Layer 2 of a small transformer language model trained on English Wikipedia (8 layers, counted from 0, width 128).
A neuron adds its activation times its output weights to the MLP's output. To switch it off is to set its activation to zero at one token and run the rest of the model.
A neuron's activation on a vector x is ReLU(gate . x) times (in . x), where the dot is the dot product.

Input weights of the MLP neurons that the questions are about. A number n stands for (n - 128) times 0.0057.
n105 gate: 159, 106, 220, 144, 159, 147, 132, 154, 148, 161, 182, 116, 139, 86, 107, 77, 149, 94, 103, 79, 157, 139, 162, 117, 110, 96, 136, 132, 111, 94, 121, 106, 129, 133, 135, 142, 137, 69, 188, 38, 135, 88, 170, 91, 129, 108, 94, 114, 118, 103, 151, 193, 164, 164, 129, 108, 86, 231, 133, 102, 81, 76, 171, 157, 124, 190, 79, 56, 85, 170, 79, 182, 55, 183, 138, 141, 83, 115, 98, 164, 145, 162, 60, 108, 90, 89, 61, 150, 127, 67, 183, 126, 162, 133, 184, 163, 157, 104, 139, 157, 113, 145, 126, 138, 135, 109, 92, 180, 36, 123, 81, 80, 101, 143, 139, 93, 173, 143, 49, 97, 114, 160, 75, 120, 128, 91, 90, 122
n147 gate: 62, 178, 117, 120, 138, 122, 148, 204, 105, 141, 40, 109, 136, 46, 140, 109, 123, 151, 194, 161, 128, 129, 133, 41, 89, 153, 141, 200, 116, 145, 44, 38, 166, 99, 91, 82, 83, 23, 146, 197, 159, 122, 145, 113, 112, 167, 135, 119, 55, 83, 112, 108, 153, 79, 156, 146, 175, 102, 89, 81, 157, 137, 122, 188, 190, 53, 136, 123, 131, 112, 201, 182, 142, 86, 126, 163, 126, 155, 99, 140, 137, 126, 137, 133, 170, 141, 133, 182, 105, 100, 190, 98, 173, 136, 160, 213, 59, 183, 158, 177, 108, 108, 82, 236, 120, 136, 51, 96, 148, 127, 118, 100, 120, 106, 43, 157, 155, 140, 96, 116, 138, 96, 163, 54, 77, 180, 155, 125
n155 gate: 160, 74, 139, 166, 121, 131, 157, 107, 133, 133, 111, 143, 17, 143, 69, 92, 144, 122, 127, 63, 96, 149, 161, 153, 107, 138, 130, 105, 158, 156, 144, 82, 144, 151, 140, 144, 45, 144, 149, 141, 152, 127, 123, 31, 129, 132, 172, 110, 145, 162, 171, 175, 141, 170, 161, 154, 98, 86, 112, 108, 164, 92, 125, 125, 131, 122, 121, 114, 102, 124, 128, 19, 129, 37, 149, 87, 132, 192, 170, 136, 177, 126, 159, 121, 125, 56, 134, 159, 159, 92, 141, 175, 93, 116, 145, 122, 113, 117, 171, 70, 141, 119, 139, 94, 102, 69, 113, 149, 78, 190, 152, 89, 130, 153, 142, 209, 129, 86, 138, 101, 82, 217, 111, 67, 129, 131, 151, 176
n219 gate: 180, 142, 165, 130, 194, 70, 142, 137, 159, 134, 163, 147, 70, 190, 120, 149, 88, 128, 179, 59, 139, 47, 117, 139, 153, 120, 99, 130, 133, 172, 107, 96, 66, 84, 92, 145, 61, 115, 169, 168, 139, 131, 95, 69, 163, 33, 133, 90, 146, 141, 158, 91, 121, 171, 137, 109, 111, 113, 71, 222, 142, 66, 137, 130, 114, 84, 160, 162, 190, 82, 136, 121, 89, 148, 176, 131, 84, 67, 126, 117, 208, 166, 161, 137, 94, 103, 45, 86, 110, 202, 143, 111, 140, 126, 106, 197, 197, 123, 113, 130, 150, 186, 137, 146, 160, 150, 152, 97, 118, 193, 135, 139, 160, 149, 161, 37, 137, 143, 130, 88, 73, 96, 137, 188, 57, 84, 100, 89
n226 gate: 95, 168, 221, 162, 113, 151, 114, 173, 105, 151, 137, 170, 145, 131, 137, 151, 175, 149, 190, 176, 153, 156, 127, 218, 142, 96, 137, 103, 91, 148, 109, 97, 118, 110, 116, 121, 131, 176, 174, 86, 94, 115, 139, 155, 217, 148, 175, 180, 157, 140, 123, 133, 105, 135, 147, 99, 210, 179, 147, 103, 104, 102, 172, 107, 143, 105, 156, 92, 169, 110, 98, 104, 152, 76, 195, 146, 119, 133, 116, 110, 92, 134, 94, 130, 132, 183, 126, 169, 112, 164, 76, 116, 126, 84, 88, 143, 73, 91, 88, 106, 206, 96, 61, 108, 201, 158, 139, 127, 149, 122, 115, 147, 112, 89, 101, 136, 136, 126, 155, 134, 130, 141, 115, 101, 63, 179, 183, 145
n259 gate: 144, 131, 135, 146, 104, 145, 100, 183, 173, 156, 103, 97, 105, 150, 128, 149, 152, 158, 59, 95, 53, 152, 131, 191, 133, 157, 168, 130, 119, 176, 124, 92, 147, 163, 129, 132, 88, 59, 123, 111, 101, 60, 113, 87, 136, 126, 145, 178, 132, 166, 89, 103, 205, 61, 180, 50, 142, 176, 63, 119, 108, 135, 110, 160, 87, 166, 149, 189, 158, 144, 248, 146, 176, 117, 155, 68, 165, 111, 152, 93, 68, 134, 102, 209, 155, 99, 146, 127, 121, 136, 89, 121, 131, 109, 147, 159, 149, 103, 136, 96, 138, 120, 115, 151, 138, 78, 111, 116, 73, 123, 203, 86, 106, 125, 190, 151, 115, 153, 127, 145, 92, 69, 136, 125, 94, 155, 99, 172
n105 in: 139, 76, 90, 122, 60, 113, 139, 106, 108, 85, 173, 173, 192, 128, 154, 91, 46, 90, 142, 156, 191, 89, 90, 212, 103, 114, 114, 181, 117, 155, 122, 125, 98, 152, 50, 153, 84, 151, 187, 114, 90, 164, 100, 129, 152, 158, 87, 121, 190, 103, 101, 156, 76, 94, 101, 98, 175, 142, 166, 200, 138, 104, 137, 152, 136, 128, 127, 189, 86, 126, 107, 159, 79, 108, 70, 87, 146, 62, 71, 197, 132, 141, 130, 162, 117, 130, 125, 125, 100, 124, 139, 156, 150, 93, 189, 183, 64, 104, 68, 137, 127, 172, 174, 104, 169, 134, 121, 157, 118, 155, 132, 173, 170, 152, 105, 107, 117, 86, 96, 151, 115, 141, 155, 156, 119, 103, 186, 146
n147 in: 127, 89, 143, 159, 107, 81, 126, 64, 215, 126, 110, 85, 148, 72, 112, 118, 100, 170, 162, 82, 76, 111, 164, 130, 136, 70, 122, 105, 131, 146, 99, 135, 160, 210, 152, 129, 169, 111, 83, 105, 142, 40, 126, 134, 143, 159, 125, 72, 194, 160, 158, 20, 135, 127, 125, 146, 153, 77, 106, 74, 107, 110, 125, 149, 143, 143, 147, 177, 128, 131, 191, 81, 138, 92, 112, 174, 109, 137, 169, 249, 98, 103, 160, 147, 99, 189, 103, 104, 118, 173, 137, 57, 115, 190, 143, 144, 128, 53, 125, 147, 121, 49, 130, 132, 126, 120, 146, 119, 123, 85, 117, 110, 160, 109, 194, 135, 118, 150, 160, 142, 116, 108, 137, 125, 145, 107, 143, 153
n155 in: 195, 91, 130, 143, 127, 107, 133, 150, 87, 116, 141, 110, 66, 161, 112, 153, 119, 90, 113, 156, 59, 147, 149, 101, 80, 85, 154, 149, 209, 90, 116, 111, 218, 126, 149, 100, 95, 191, 126, 180, 171, 173, 145, 125, 79, 149, 137, 110, 160, 119, 117, 169, 145, 110, 125, 116, 173, 101, 165, 86, 117, 74, 146, 185, 106, 108, 82, 67, 157, 67, 167, 72, 185, 181, 127, 124, 157, 125, 162, 119, 133, 119, 172, 134, 118, 115, 157, 138, 176, 145, 101, 111, 117, 173, 112, 73, 126, 84, 137, 100, 94, 184, 146, 177, 120, 125, 53, 154, 90, 131, 141, 155, 135, 121, 51, 133, 114, 132, 115, 121, 133, 157, 74, 132, 107, 114, 93, 118
n219 in: 135, 128, 154, 114, 126, 114, 108, 50, 154, 121, 19, 116, 113, 93, 181, 84, 70, 106, 115, 121, 145, 80, 178, 149, 176, 94, 124, 92, 156, 114, 75, 93, 106, 231, 130, 131, 116, 133, 175, 137, 199, 143, 109, 97, 141, 141, 85, 120, 152, 85, 112, 216, 175, 87, 125, 121, 169, 127, 128, 144, 165, 137, 60, 142, 123, 113, 114, 190, 72, 222, 168, 143, 170, 133, 179, 102, 113, 146, 69, 108, 146, 120, 94, 100, 144, 140, 149, 138, 155, 108, 76, 108, 90, 80, 131, 121, 132, 140, 110, 157, 109, 155, 89, 158, 123, 114, 170, 149, 67, 66, 108, 139, 89, 175, 124, 145, 81, 58, 148, 175, 118, 175, 130, 126, 129, 195, 221, 157
n226 in: 172, 173, 94, 107, 126, 154, 140, 157, 76, 113, 95, 163, 84, 93, 124, 134, 155, 158, 187, 96, 150, 128, 103, 133, 112, 117, 182, 124, 101, 122, 67, 153, 155, 144, 117, 93, 97, 166, 133, 181, 110, 75, 131, 103, 118, 139, 100, 125, 64, 152, 136, 123, 84, 102, 103, 109, 132, 132, 80, 162, 89, 104, 172, 92, 113, 150, 180, 173, 155, 180, 89, 152, 186, 153, 132, 136, 122, 186, 111, 72, 75, 78, 47, 135, 144, 177, 124, 73, 95, 117, 214, 130, 134, 87, 115, 97, 120, 124, 157, 82, 75, 140, 117, 140, 135, 94, 135, 99, 83, 164, 100, 120, 95, 116, 32, 113, 161, 108, 89, 109, 180, 145, 147, 155, 153, 130, 112, 143
n259 in: 30, 139, 197, 133, 133, 138, 170, 126, 102, 124, 148, 132, 124, 172, 187, 117, 161, 74, 170, 95, 183, 111, 156, 140, 140, 119, 127, 119, 80, 83, 64, 165, 38, 111, 67, 105, 130, 172, 163, 117, 180, 159, 102, 154, 156, 171, 113, 166, 180, 86, 138, 128, 145, 162, 161, 161, 86, 48, 155, 78, 160, 90, 155, 139, 121, 117, 109, 112, 70, 149, 70, 96, 126, 163, 133, 177, 158, 159, 125, 144, 110, 115, 93, 132, 133, 110, 138, 138, 82, 149, 130, 187, 99, 142, 188, 120, 96, 167, 158, 153, 189, 132, 78, 160, 82, 133, 110, 149, 105, 126, 127, 91, 179, 152, 100, 129, 203, 123, 98, 97, 168, 124, 99, 105, 140, 146, 155, 129

Output weights of the MLP neurons that the questions are about. A number n stands for (n - 128) times 0.0045.
n105: 130, 194, 128, 97, 129, 129, 107, 147, 109, 114, 155, 136, 92, 147, 128, 107, 179, 100, 76, 124, 80, 136, 198, 84, 97, 124, 132, 120, 124, 93, 96, 149, 107, 131, 168, 147, 169, 111, 158, 143, 123, 115, 124, 104, 138, 142, 121, 90, 121, 157, 131, 141, 133, 114, 117, 136, 125, 181, 140, 149, 185, 157, 78, 107, 112, 83, 160, 108, 229, 121, 144, 109, 112, 165, 234, 113, 135, 155, 177, 189, 170, 113, 132, 160, 158, 117, 105, 137, 211, 173, 151, 160, 158, 154, 172, 134, 179, 131, 112, 88, 109, 159, 96, 150, 133, 90, 114, 132, 166, 112, 116, 102, 105, 116, 161, 187, 160, 206, 190, 127, 151, 146, 138, 100, 179, 211, 116, 71
n147: 132, 162, 124, 154, 87, 131, 139, 246, 59, 138, 155, 118, 97, 144, 100, 89, 101, 105, 111, 127, 249, 101, 131, 132, 124, 121, 65, 144, 109, 120, 116, 78, 148, 95, 72, 125, 122, 125, 143, 119, 168, 142, 113, 110, 88, 160, 109, 163, 136, 109, 132, 142, 108, 129, 110, 155, 162, 126, 176, 135, 97, 162, 148, 115, 73, 154, 142, 80, 106, 119, 77, 174, 162, 103, 147, 77, 182, 113, 216, 149, 139, 125, 55, 69, 122, 191, 103, 77, 101, 128, 144, 136, 130, 152, 128, 123, 92, 106, 100, 112, 100, 124, 137, 64, 146, 126, 88, 201, 129, 169, 80, 105, 133, 130, 55, 132, 139, 177, 111, 143, 159, 177, 101, 116, 141, 106, 121, 106
n155: 122, 167, 117, 41, 157, 103, 112, 126, 95, 134, 168, 144, 94, 182, 98, 124, 93, 158, 120, 105, 160, 140, 121, 189, 180, 116, 162, 131, 63, 97, 144, 127, 102, 127, 144, 131, 115, 168, 136, 114, 180, 114, 186, 150, 143, 121, 190, 135, 136, 88, 110, 113, 91, 122, 183, 119, 84, 126, 97, 122, 125, 118, 137, 118, 110, 104, 91, 161, 99, 140, 81, 138, 201, 81, 69, 145, 123, 186, 107, 130, 108, 129, 105, 150, 110, 158, 98, 156, 137, 108, 103, 125, 188, 160, 122, 107, 43, 106, 129, 189, 83, 128, 137, 169, 170, 177, 67, 148, 130, 165, 119, 131, 133, 157, 177, 131, 194, 125, 108, 129, 122, 82, 78, 134, 142, 172, 178, 84
n219: 142, 156, 151, 154, 124, 96, 129, 144, 174, 125, 145, 191, 85, 218, 118, 141, 82, 154, 166, 148, 81, 137, 123, 143, 78, 160, 140, 112, 77, 160, 159, 142, 164, 84, 85, 162, 87, 127, 112, 193, 109, 142, 76, 80, 138, 119, 95, 118, 156, 143, 138, 154, 73, 160, 60, 151, 141, 181, 69, 137, 121, 119, 115, 118, 181, 50, 130, 183, 135, 71, 81, 176, 65, 130, 141, 168, 113, 73, 135, 155, 150, 148, 177, 106, 133, 119, 97, 94, 169, 210, 126, 138, 153, 144, 200, 94, 125, 83, 130, 139, 172, 119, 118, 125, 167, 164, 161, 119, 132, 161, 177, 152, 150, 97, 114, 90, 111, 127, 146, 88, 172, 136, 105, 156, 108, 108, 113, 62
n226: 77, 135, 200, 157, 170, 121, 103, 85, 144, 198, 123, 33, 109, 159, 142, 169, 198, 175, 141, 168, 160, 132, 164, 97, 142, 137, 122, 159, 158, 90, 113, 100, 138, 147, 152, 111, 139, 146, 154, 112, 120, 115, 105, 138, 121, 145, 127, 136, 221, 128, 153, 117, 192, 190, 165, 111, 132, 84, 124, 105, 168, 94, 103, 97, 121, 119, 147, 99, 86, 142, 149, 115, 164, 123, 115, 129, 136, 129, 148, 141, 146, 166, 89, 93, 107, 70, 141, 173, 154, 155, 155, 113, 93, 91, 138, 154, 113, 171, 117, 111, 148, 141, 155, 184, 120, 120, 78, 171, 102, 91, 164, 147, 118, 103, 199, 127, 115, 195, 139, 88, 161, 102, 97, 100, 123, 121, 142, 121
n259: 150, 154, 122, 154, 140, 103, 164, 105, 125, 123, 130, 74, 133, 117, 195, 148, 110, 135, 126, 118, 99, 165, 120, 105, 115, 156, 129, 126, 132, 97, 117, 161, 89, 133, 105, 99, 140, 163, 120, 37, 141, 190, 105, 137, 174, 179, 105, 76, 117, 143, 113, 122, 153, 153, 59, 161, 168, 157, 137, 176, 162, 111, 97, 78, 147, 94, 142, 44, 139, 20, 131, 147, 162, 116, 124, 122, 77, 151, 150, 130, 108, 93, 99, 149, 154, 183, 190, 143, 70, 95, 109, 183, 132, 170, 146, 141, 155, 123, 135, 190, 153, 103, 117, 136, 87, 131, 103, 148, 173, 130, 124, 68, 124, 124, 104, 104, 128, 108, 115, 140, 127, 171, 61, 117, 116, 73, 106, 177

Each question names a token from some text and the token that comes next. It shows the vector x that enters the MLP there. A number n stands for (n - 128) times 0.031.

Then comes g, the gradient of the next token's log-probability with respect to the MLP's output, scaled to length 1. A neuron's effect is roughly proportional to its activation times (output weights . g). A number n stands for (n - 128) times 0.003.

"ct", then "ur"
x: 137, 141, 110, 168, 88, 88, 139, 160, 104, 93, 127, 100, 140, 117, 147, 136, 105, 96, 169, 133, 163, 144, 69, 154, 169, 150, 137, 137, 120, 136, 147, 156, 170, 111, 127, 106, 213, 162, 105, 126, 107, 114, 122, 95, 121, 93, 130, 148, 112, 121, 138, 92, 128, 162, 128, 133, 132, 64, 152, 134, 136, 124, 148, 147, 114, 112, 131, 141, 142, 108, 72, 126, 163, 107, 126, 161, 120, 134, 130, 102, 112, 128, 139, 94, 142, 127, 103, 137, 147, 100, 155, 145, 130, 116, 151, 144, 114, 180, 105, 116, 106, 143, 94, 131, 149, 104, 88, 80, 110, 146, 124, 126, 147, 111, 87, 121, 96, 150, 160, 173, 143, 157, 141, 130, 143, 179, 125, 132
g: 178, 148, 149, 153, 125, 94, 140, 49, 131, 142, 171, 130, 143, 114, 69, 90, 163, 164, 118, 163, 157, 128, 114, 115, 108, 168, 155, 122, 147, 142, 114, 98, 147, 141, 160, 121, 138, 95, 125, 85, 138, 104, 89, 88, 142, 146, 116, 109, 123, 169, 137, 146, 135, 173, 127, 109, 160, 114, 165, 137, 138, 142, 85, 112, 132, 130, 86, 129, 118, 166, 190, 121, 93, 185, 101, 93, 172, 144, 158, 119, 115, 71, 141, 132, 181, 115, 152, 163, 185, 122, 148, 149, 139, 151, 166, 129, 131, 116, 173, 97, 198, 146, 167, 156, 95, 117, 108, 95, 152, 120, 152, 146, 155, 150, 153, 152, 113, 124, 137, 127, 133, 127, 143, 165, 218, 189, 143, 153
Which neuron, switched off, lowers the next token's probability most? n226

"an", then " b"
x: 101, 149, 135, 130, 100, 105, 130, 169, 123, 104, 110, 70, 172, 96, 141, 112, 75, 133, 173, 144, 98, 157, 91, 148, 158, 78, 116, 125, 142, 122, 147, 154, 127, 119, 125, 79, 215, 147, 116, 153, 113, 103, 115, 81, 85, 138, 108, 127, 162, 116, 124, 92, 142, 145, 117, 135, 145, 84, 161, 109, 151, 128, 102, 184, 188, 133, 105, 101, 134, 138, 93, 100, 114, 161, 137, 128, 139, 130, 114, 123, 126, 148, 129, 129, 160, 184, 40, 142, 124, 116, 147, 104, 128, 106, 128, 143, 125, 207, 142, 136, 71, 113, 110, 128, 115, 107, 153, 89, 129, 126, 150, 120, 145, 123, 156, 186, 108, 103, 111, 163, 142, 137, 138, 116, 131, 157, 132, 131
g: 193, 131, 133, 112, 142, 92, 157, 87, 100, 131, 181, 145, 69, 107, 138, 82, 82, 110, 40, 155, 115, 156, 138, 133, 149, 53, 95, 85, 126, 103, 153, 89, 109, 80, 87, 153, 134, 123, 131, 96, 105, 161, 58, 114, 113, 123, 114, 164, 114, 106, 142, 123, 122, 157, 156, 119, 88, 136, 136, 89, 141, 129, 117, 117, 139, 115, 115, 101, 132, 156, 173, 138, 68, 106, 141, 137, 134, 100, 133, 136, 73, 112, 117, 77, 133, 128, 124, 48, 157, 152, 96, 122, 148, 139, 119, 117, 140, 150, 156, 176, 93, 120, 119, 161, 155, 138, 101, 152, 125, 106, 117, 121, 138, 156, 105, 66, 158, 112, 134, 115, 146, 150, 118, 57, 155, 136, 153, 122
Which neuron, switched off, lowers the next token's probability most? n147

"st", then "ad"
x: 189, 138, 131, 142, 104, 107, 109, 86, 122, 124, 159, 108, 138, 166, 146, 78, 109, 123, 152, 113, 130, 148, 60, 172, 167, 183, 168, 143, 156, 181, 123, 132, 167, 131, 170, 123, 133, 137, 122, 67, 97, 150, 124, 126, 110, 92, 160, 141, 128, 98, 111, 122, 143, 177, 101, 98, 146, 107, 125, 161, 148, 134, 109, 109, 146, 86, 122, 200, 168, 126, 118, 114, 157, 106, 138, 142, 129, 123, 72, 109, 128, 146, 143, 118, 123, 116, 119, 84, 156, 137, 125, 135, 117, 112, 132, 123, 90, 141, 159, 149, 105, 181, 58, 126, 170, 74, 127, 133, 112, 141, 152, 154, 163, 134, 120, 135, 147, 122, 95, 139, 125, 120, 139, 122, 108, 112, 152, 99
g: 107, 176, 111, 145, 171, 143, 145, 163, 147, 107, 141, 113, 182, 95, 106, 131, 125, 119, 138, 115, 103, 91, 110, 150, 147, 115, 99, 124, 112, 128, 129, 185, 135, 85, 109, 188, 139, 122, 94, 119, 186, 130, 91, 75, 143, 131, 50, 143, 154, 135, 104, 140, 123, 112, 139, 176, 125, 109, 110, 104, 75, 135, 125, 75, 155, 156, 148, 113, 162, 104, 139, 133, 70, 136, 131, 142, 157, 124, 136, 152, 142, 152, 130, 159, 130, 154, 131, 188, 107, 110, 132, 107, 131, 150, 128, 105, 137, 80, 152, 178, 105, 126, 138, 175, 97, 120, 133, 141, 213, 117, 161, 184, 135, 153, 96, 103, 190, 119, 188, 74, 102, 119, 152, 83, 91, 107, 162, 119
Which neuron, switched off, raises the next token's probability most? n259

"ess", then "es"
x: 167, 107, 112, 98, 120, 104, 118, 97, 87, 134, 169, 112, 148, 169, 178, 107, 129, 86, 193, 136, 120, 140, 105, 140, 163, 145, 136, 113, 119, 126, 156, 156, 138, 77, 138, 109, 163, 117, 103, 91, 85, 116, 113, 157, 67, 72, 137, 134, 152, 143, 117, 141, 113, 140, 98, 97, 104, 110, 140, 131, 131, 127, 121, 99, 113, 115, 152, 124, 178, 111, 80, 117, 133, 129, 132, 89, 125, 134, 136, 135, 99, 146, 91, 80, 154, 159, 84, 87, 162, 163, 125, 90, 140, 106, 140, 128, 95, 164, 114, 98, 68, 140, 79, 130, 152, 65, 104, 137, 117, 147, 118, 94, 153, 102, 150, 103, 123, 76, 146, 160, 141, 101, 112, 155, 138, 154, 156, 106
g: 103, 105, 102, 113, 142, 121, 56, 131, 113, 119, 123, 122, 101, 153, 167, 91, 130, 104, 156, 127, 188, 129, 122, 128, 86, 94, 120, 89, 182, 114, 121, 187, 221, 172, 140, 120, 140, 111, 134, 165, 98, 127, 126, 160, 136, 128, 208, 139, 114, 102, 118, 177, 103, 121, 111, 181, 128, 181, 103, 95, 78, 151, 140, 106, 61, 178, 117, 104, 125, 147, 110, 156, 72, 129, 76, 115, 118, 128, 145, 154, 135, 130, 131, 121, 105, 161, 161, 151, 186, 100, 94, 170, 162, 139, 125, 120, 128, 127, 95, 140, 150, 109, 131, 134, 115, 143, 126, 127, 114, 104, 188, 122, 125, 93, 121, 131, 173, 123, 95, 128, 97, 145, 68, 143, 120, 126, 109, 166
Which neuron, switched off, raises the next token's probability most? n226

"a", then "h"
x: 115, 126, 149, 114, 110, 121, 124, 153, 129, 116, 193, 70, 100, 111, 135, 128, 101, 123, 192, 124, 130, 149, 119, 132, 144, 128, 152, 120, 135, 163, 143, 170, 111, 118, 161, 160, 158, 126, 113, 123, 186, 162, 117, 94, 148, 130, 189, 119, 162, 140, 126, 137, 131, 140, 145, 89, 201, 134, 169, 103, 132, 110, 135, 139, 121, 173, 119, 91, 161, 133, 117, 109, 118, 142, 124, 116, 129, 133, 110, 159, 122, 135, 152, 87, 167, 169, 78, 119, 143, 75, 139, 126, 118, 106, 108, 161, 142, 188, 118, 128, 75, 104, 102, 123, 165, 110, 122, 131, 114, 87, 160, 114, 168, 88, 131, 118, 148, 133, 105, 143, 143, 78, 135, 126, 160, 150, 166, 130
g: 129, 123, 131, 176, 102, 135, 161, 108, 139, 119, 181, 143, 107, 140, 103, 105, 149, 107, 137, 173, 182, 137, 149, 138, 81, 149, 108, 175, 130, 154, 96, 170, 150, 151, 206, 155, 158, 112, 123, 82, 136, 118, 133, 141, 149, 133, 196, 90, 112, 164, 79, 124, 111, 132, 153, 176, 148, 112, 131, 101, 119, 67, 113, 114, 89, 113, 119, 107, 161, 79, 148, 121, 109, 170, 111, 85, 160, 101, 115, 150, 113, 139, 162, 175, 115, 137, 138, 142, 129, 110, 126, 221, 194, 134, 131, 113, 185, 117, 102, 40, 147, 88, 158, 142, 129, 149, 129, 100, 119, 133, 132, 119, 107, 108, 105, 130, 135, 104, 109, 108, 125, 124, 157, 173, 115, 137, 175, 123
Which neuron, switched off, lowers the next token's probability most? n226

" ", then "j"
x: 117, 115, 142, 112, 99, 133, 133, 147, 125, 104, 156, 39, 166, 151, 138, 91, 130, 98, 176, 103, 132, 169, 114, 117, 164, 93, 165, 113, 122, 137, 142, 119, 94, 120, 149, 121, 122, 136, 155, 117, 106, 146, 123, 70, 155, 94, 108, 133, 111, 129, 128, 142, 138, 161, 72, 129, 97, 125, 130, 123, 103, 128, 161, 127, 106, 163, 124, 111, 175, 91, 89, 133, 112, 110, 123, 117, 153, 130, 90, 101, 122, 117, 158, 136, 125, 158, 115, 127, 161, 73, 139, 142, 110, 124, 146, 164, 97, 170, 115, 164, 125, 124, 145, 163, 175, 105, 163, 115, 110, 96, 161, 130, 150, 136, 113, 110, 148, 139, 69, 117, 184, 107, 139, 130, 121, 114, 168, 130
g: 138, 132, 185, 166, 102, 148, 61, 82, 163, 155, 149, 182, 96, 148, 89, 69, 145, 106, 112, 100, 119, 182, 60, 121, 64, 118, 111, 132, 103, 113, 190, 146, 122, 123, 75, 156, 146, 108, 153, 164, 133, 102, 102, 109, 165, 147, 144, 106, 131, 112, 133, 146, 115, 122, 119, 124, 169, 124, 113, 111, 155, 134, 116, 154, 134, 166, 141, 139, 156, 149, 139, 122, 133, 73, 113, 115, 149, 96, 145, 144, 124, 204, 111, 142, 169, 96, 90, 132, 217, 129, 145, 161, 141, 114, 168, 114, 113, 155, 133, 156, 133, 139, 105, 112, 153, 150, 106, 134, 115, 127, 141, 163, 92, 83, 139, 83, 143, 122, 143, 140, 128, 80, 191, 165, 145, 106, 162, 154
Which neuron, switched off, lowers the next token's probability most? n105

",", then " D"
x: 110, 122, 99, 150, 105, 86, 136, 120, 126, 133, 127, 87, 137, 119, 135, 96, 98, 126, 174, 159, 105, 117, 95, 128, 139, 87, 163, 133, 128, 131, 125, 170, 86, 80, 192, 74, 142, 107, 173, 137, 100, 122, 162, 105, 95, 82, 157, 148, 118, 159, 112, 103, 118, 185, 115, 145, 140, 119, 120, 94, 139, 161, 129, 130, 129, 122, 125, 126, 153, 117, 95, 101, 103, 130, 143, 115, 134, 75, 116, 114, 151, 111, 117, 88, 166, 119, 145, 88, 117, 99, 121, 128, 153, 122, 139, 152, 73, 139, 119, 146, 88, 158, 148, 145, 167, 113, 103, 113, 152, 100, 160, 93, 143, 164, 122, 112, 163, 96, 111, 163, 184, 116, 115, 139, 110, 118, 128, 81
g: 132, 162, 140, 123, 162, 92, 131, 64, 130, 120, 133, 74, 150, 130, 86, 108, 173, 113, 129, 70, 100, 120, 158, 91, 107, 133, 120, 82, 134, 92, 96, 116, 112, 171, 100, 159, 118, 115, 150, 134, 142, 100, 174, 132, 144, 139, 127, 159, 113, 116, 90, 136, 170, 26, 160, 100, 181, 154, 142, 146, 98, 149, 99, 117, 119, 95, 110, 122, 106, 85, 112, 141, 129, 86, 132, 130, 111, 101, 124, 153, 173, 135, 97, 134, 80, 121, 146, 134, 198, 112, 157, 128, 122, 102, 158, 128, 106, 127, 120, 232, 147, 132, 148, 199, 134, 112, 157, 104, 179, 157, 129, 157, 116, 113, 75, 157, 104, 97, 151, 106, 106, 113, 115, 121, 123, 125, 102, 130
Which neuron, switched off, lowers the next token's probability most? n147

"y", then " p"
x: 135, 144, 160, 139, 98, 103, 102, 161, 148, 115, 102, 79, 126, 95, 144, 80, 108, 128, 201, 174, 147, 183, 105, 168, 159, 122, 132, 95, 106, 157, 160, 141, 131, 109, 144, 121, 150, 99, 75, 109, 111, 152, 141, 141, 108, 76, 146, 134, 165, 131, 103, 115, 139, 152, 116, 113, 118, 130, 105, 137, 124, 172, 115, 137, 121, 138, 137, 122, 157, 151, 106, 152, 130, 136, 109, 104, 172, 142, 93, 104, 122, 164, 129, 116, 142, 120, 125, 94, 149, 121, 141, 94, 124, 114, 108, 153, 131, 158, 136, 122, 85, 161, 98, 123, 146, 117, 132, 136, 108, 115, 145, 126, 204, 103, 150, 95, 110, 105, 121, 135, 178, 93, 111, 155, 101, 131, 145, 89
g: 102, 84, 86, 108, 103, 110, 85, 160, 172, 140, 140, 154, 146, 110, 93, 81, 168, 148, 134, 145, 127, 78, 105, 117, 111, 142, 143, 138, 144, 158, 139, 78, 168, 161, 116, 133, 156, 117, 130, 148, 134, 124, 92, 133, 134, 155, 126, 124, 116, 154, 104, 182, 105, 91, 123, 86, 116, 115, 104, 148, 148, 126, 130, 115, 116, 148, 143, 123, 111, 135, 134, 89, 135, 126, 116, 99, 149, 175, 91, 100, 71, 208, 154, 108, 158, 114, 142, 68, 81, 160, 120, 51, 154, 117, 106, 161, 170, 131, 146, 54, 107, 132, 150, 159, 112, 119, 181, 128, 203, 112, 163, 143, 104, 164, 122, 126, 120, 124, 135, 155, 146, 123, 167, 137, 191, 182, 174, 125
Which neuron, switched off, lowers the next token's probability most? n259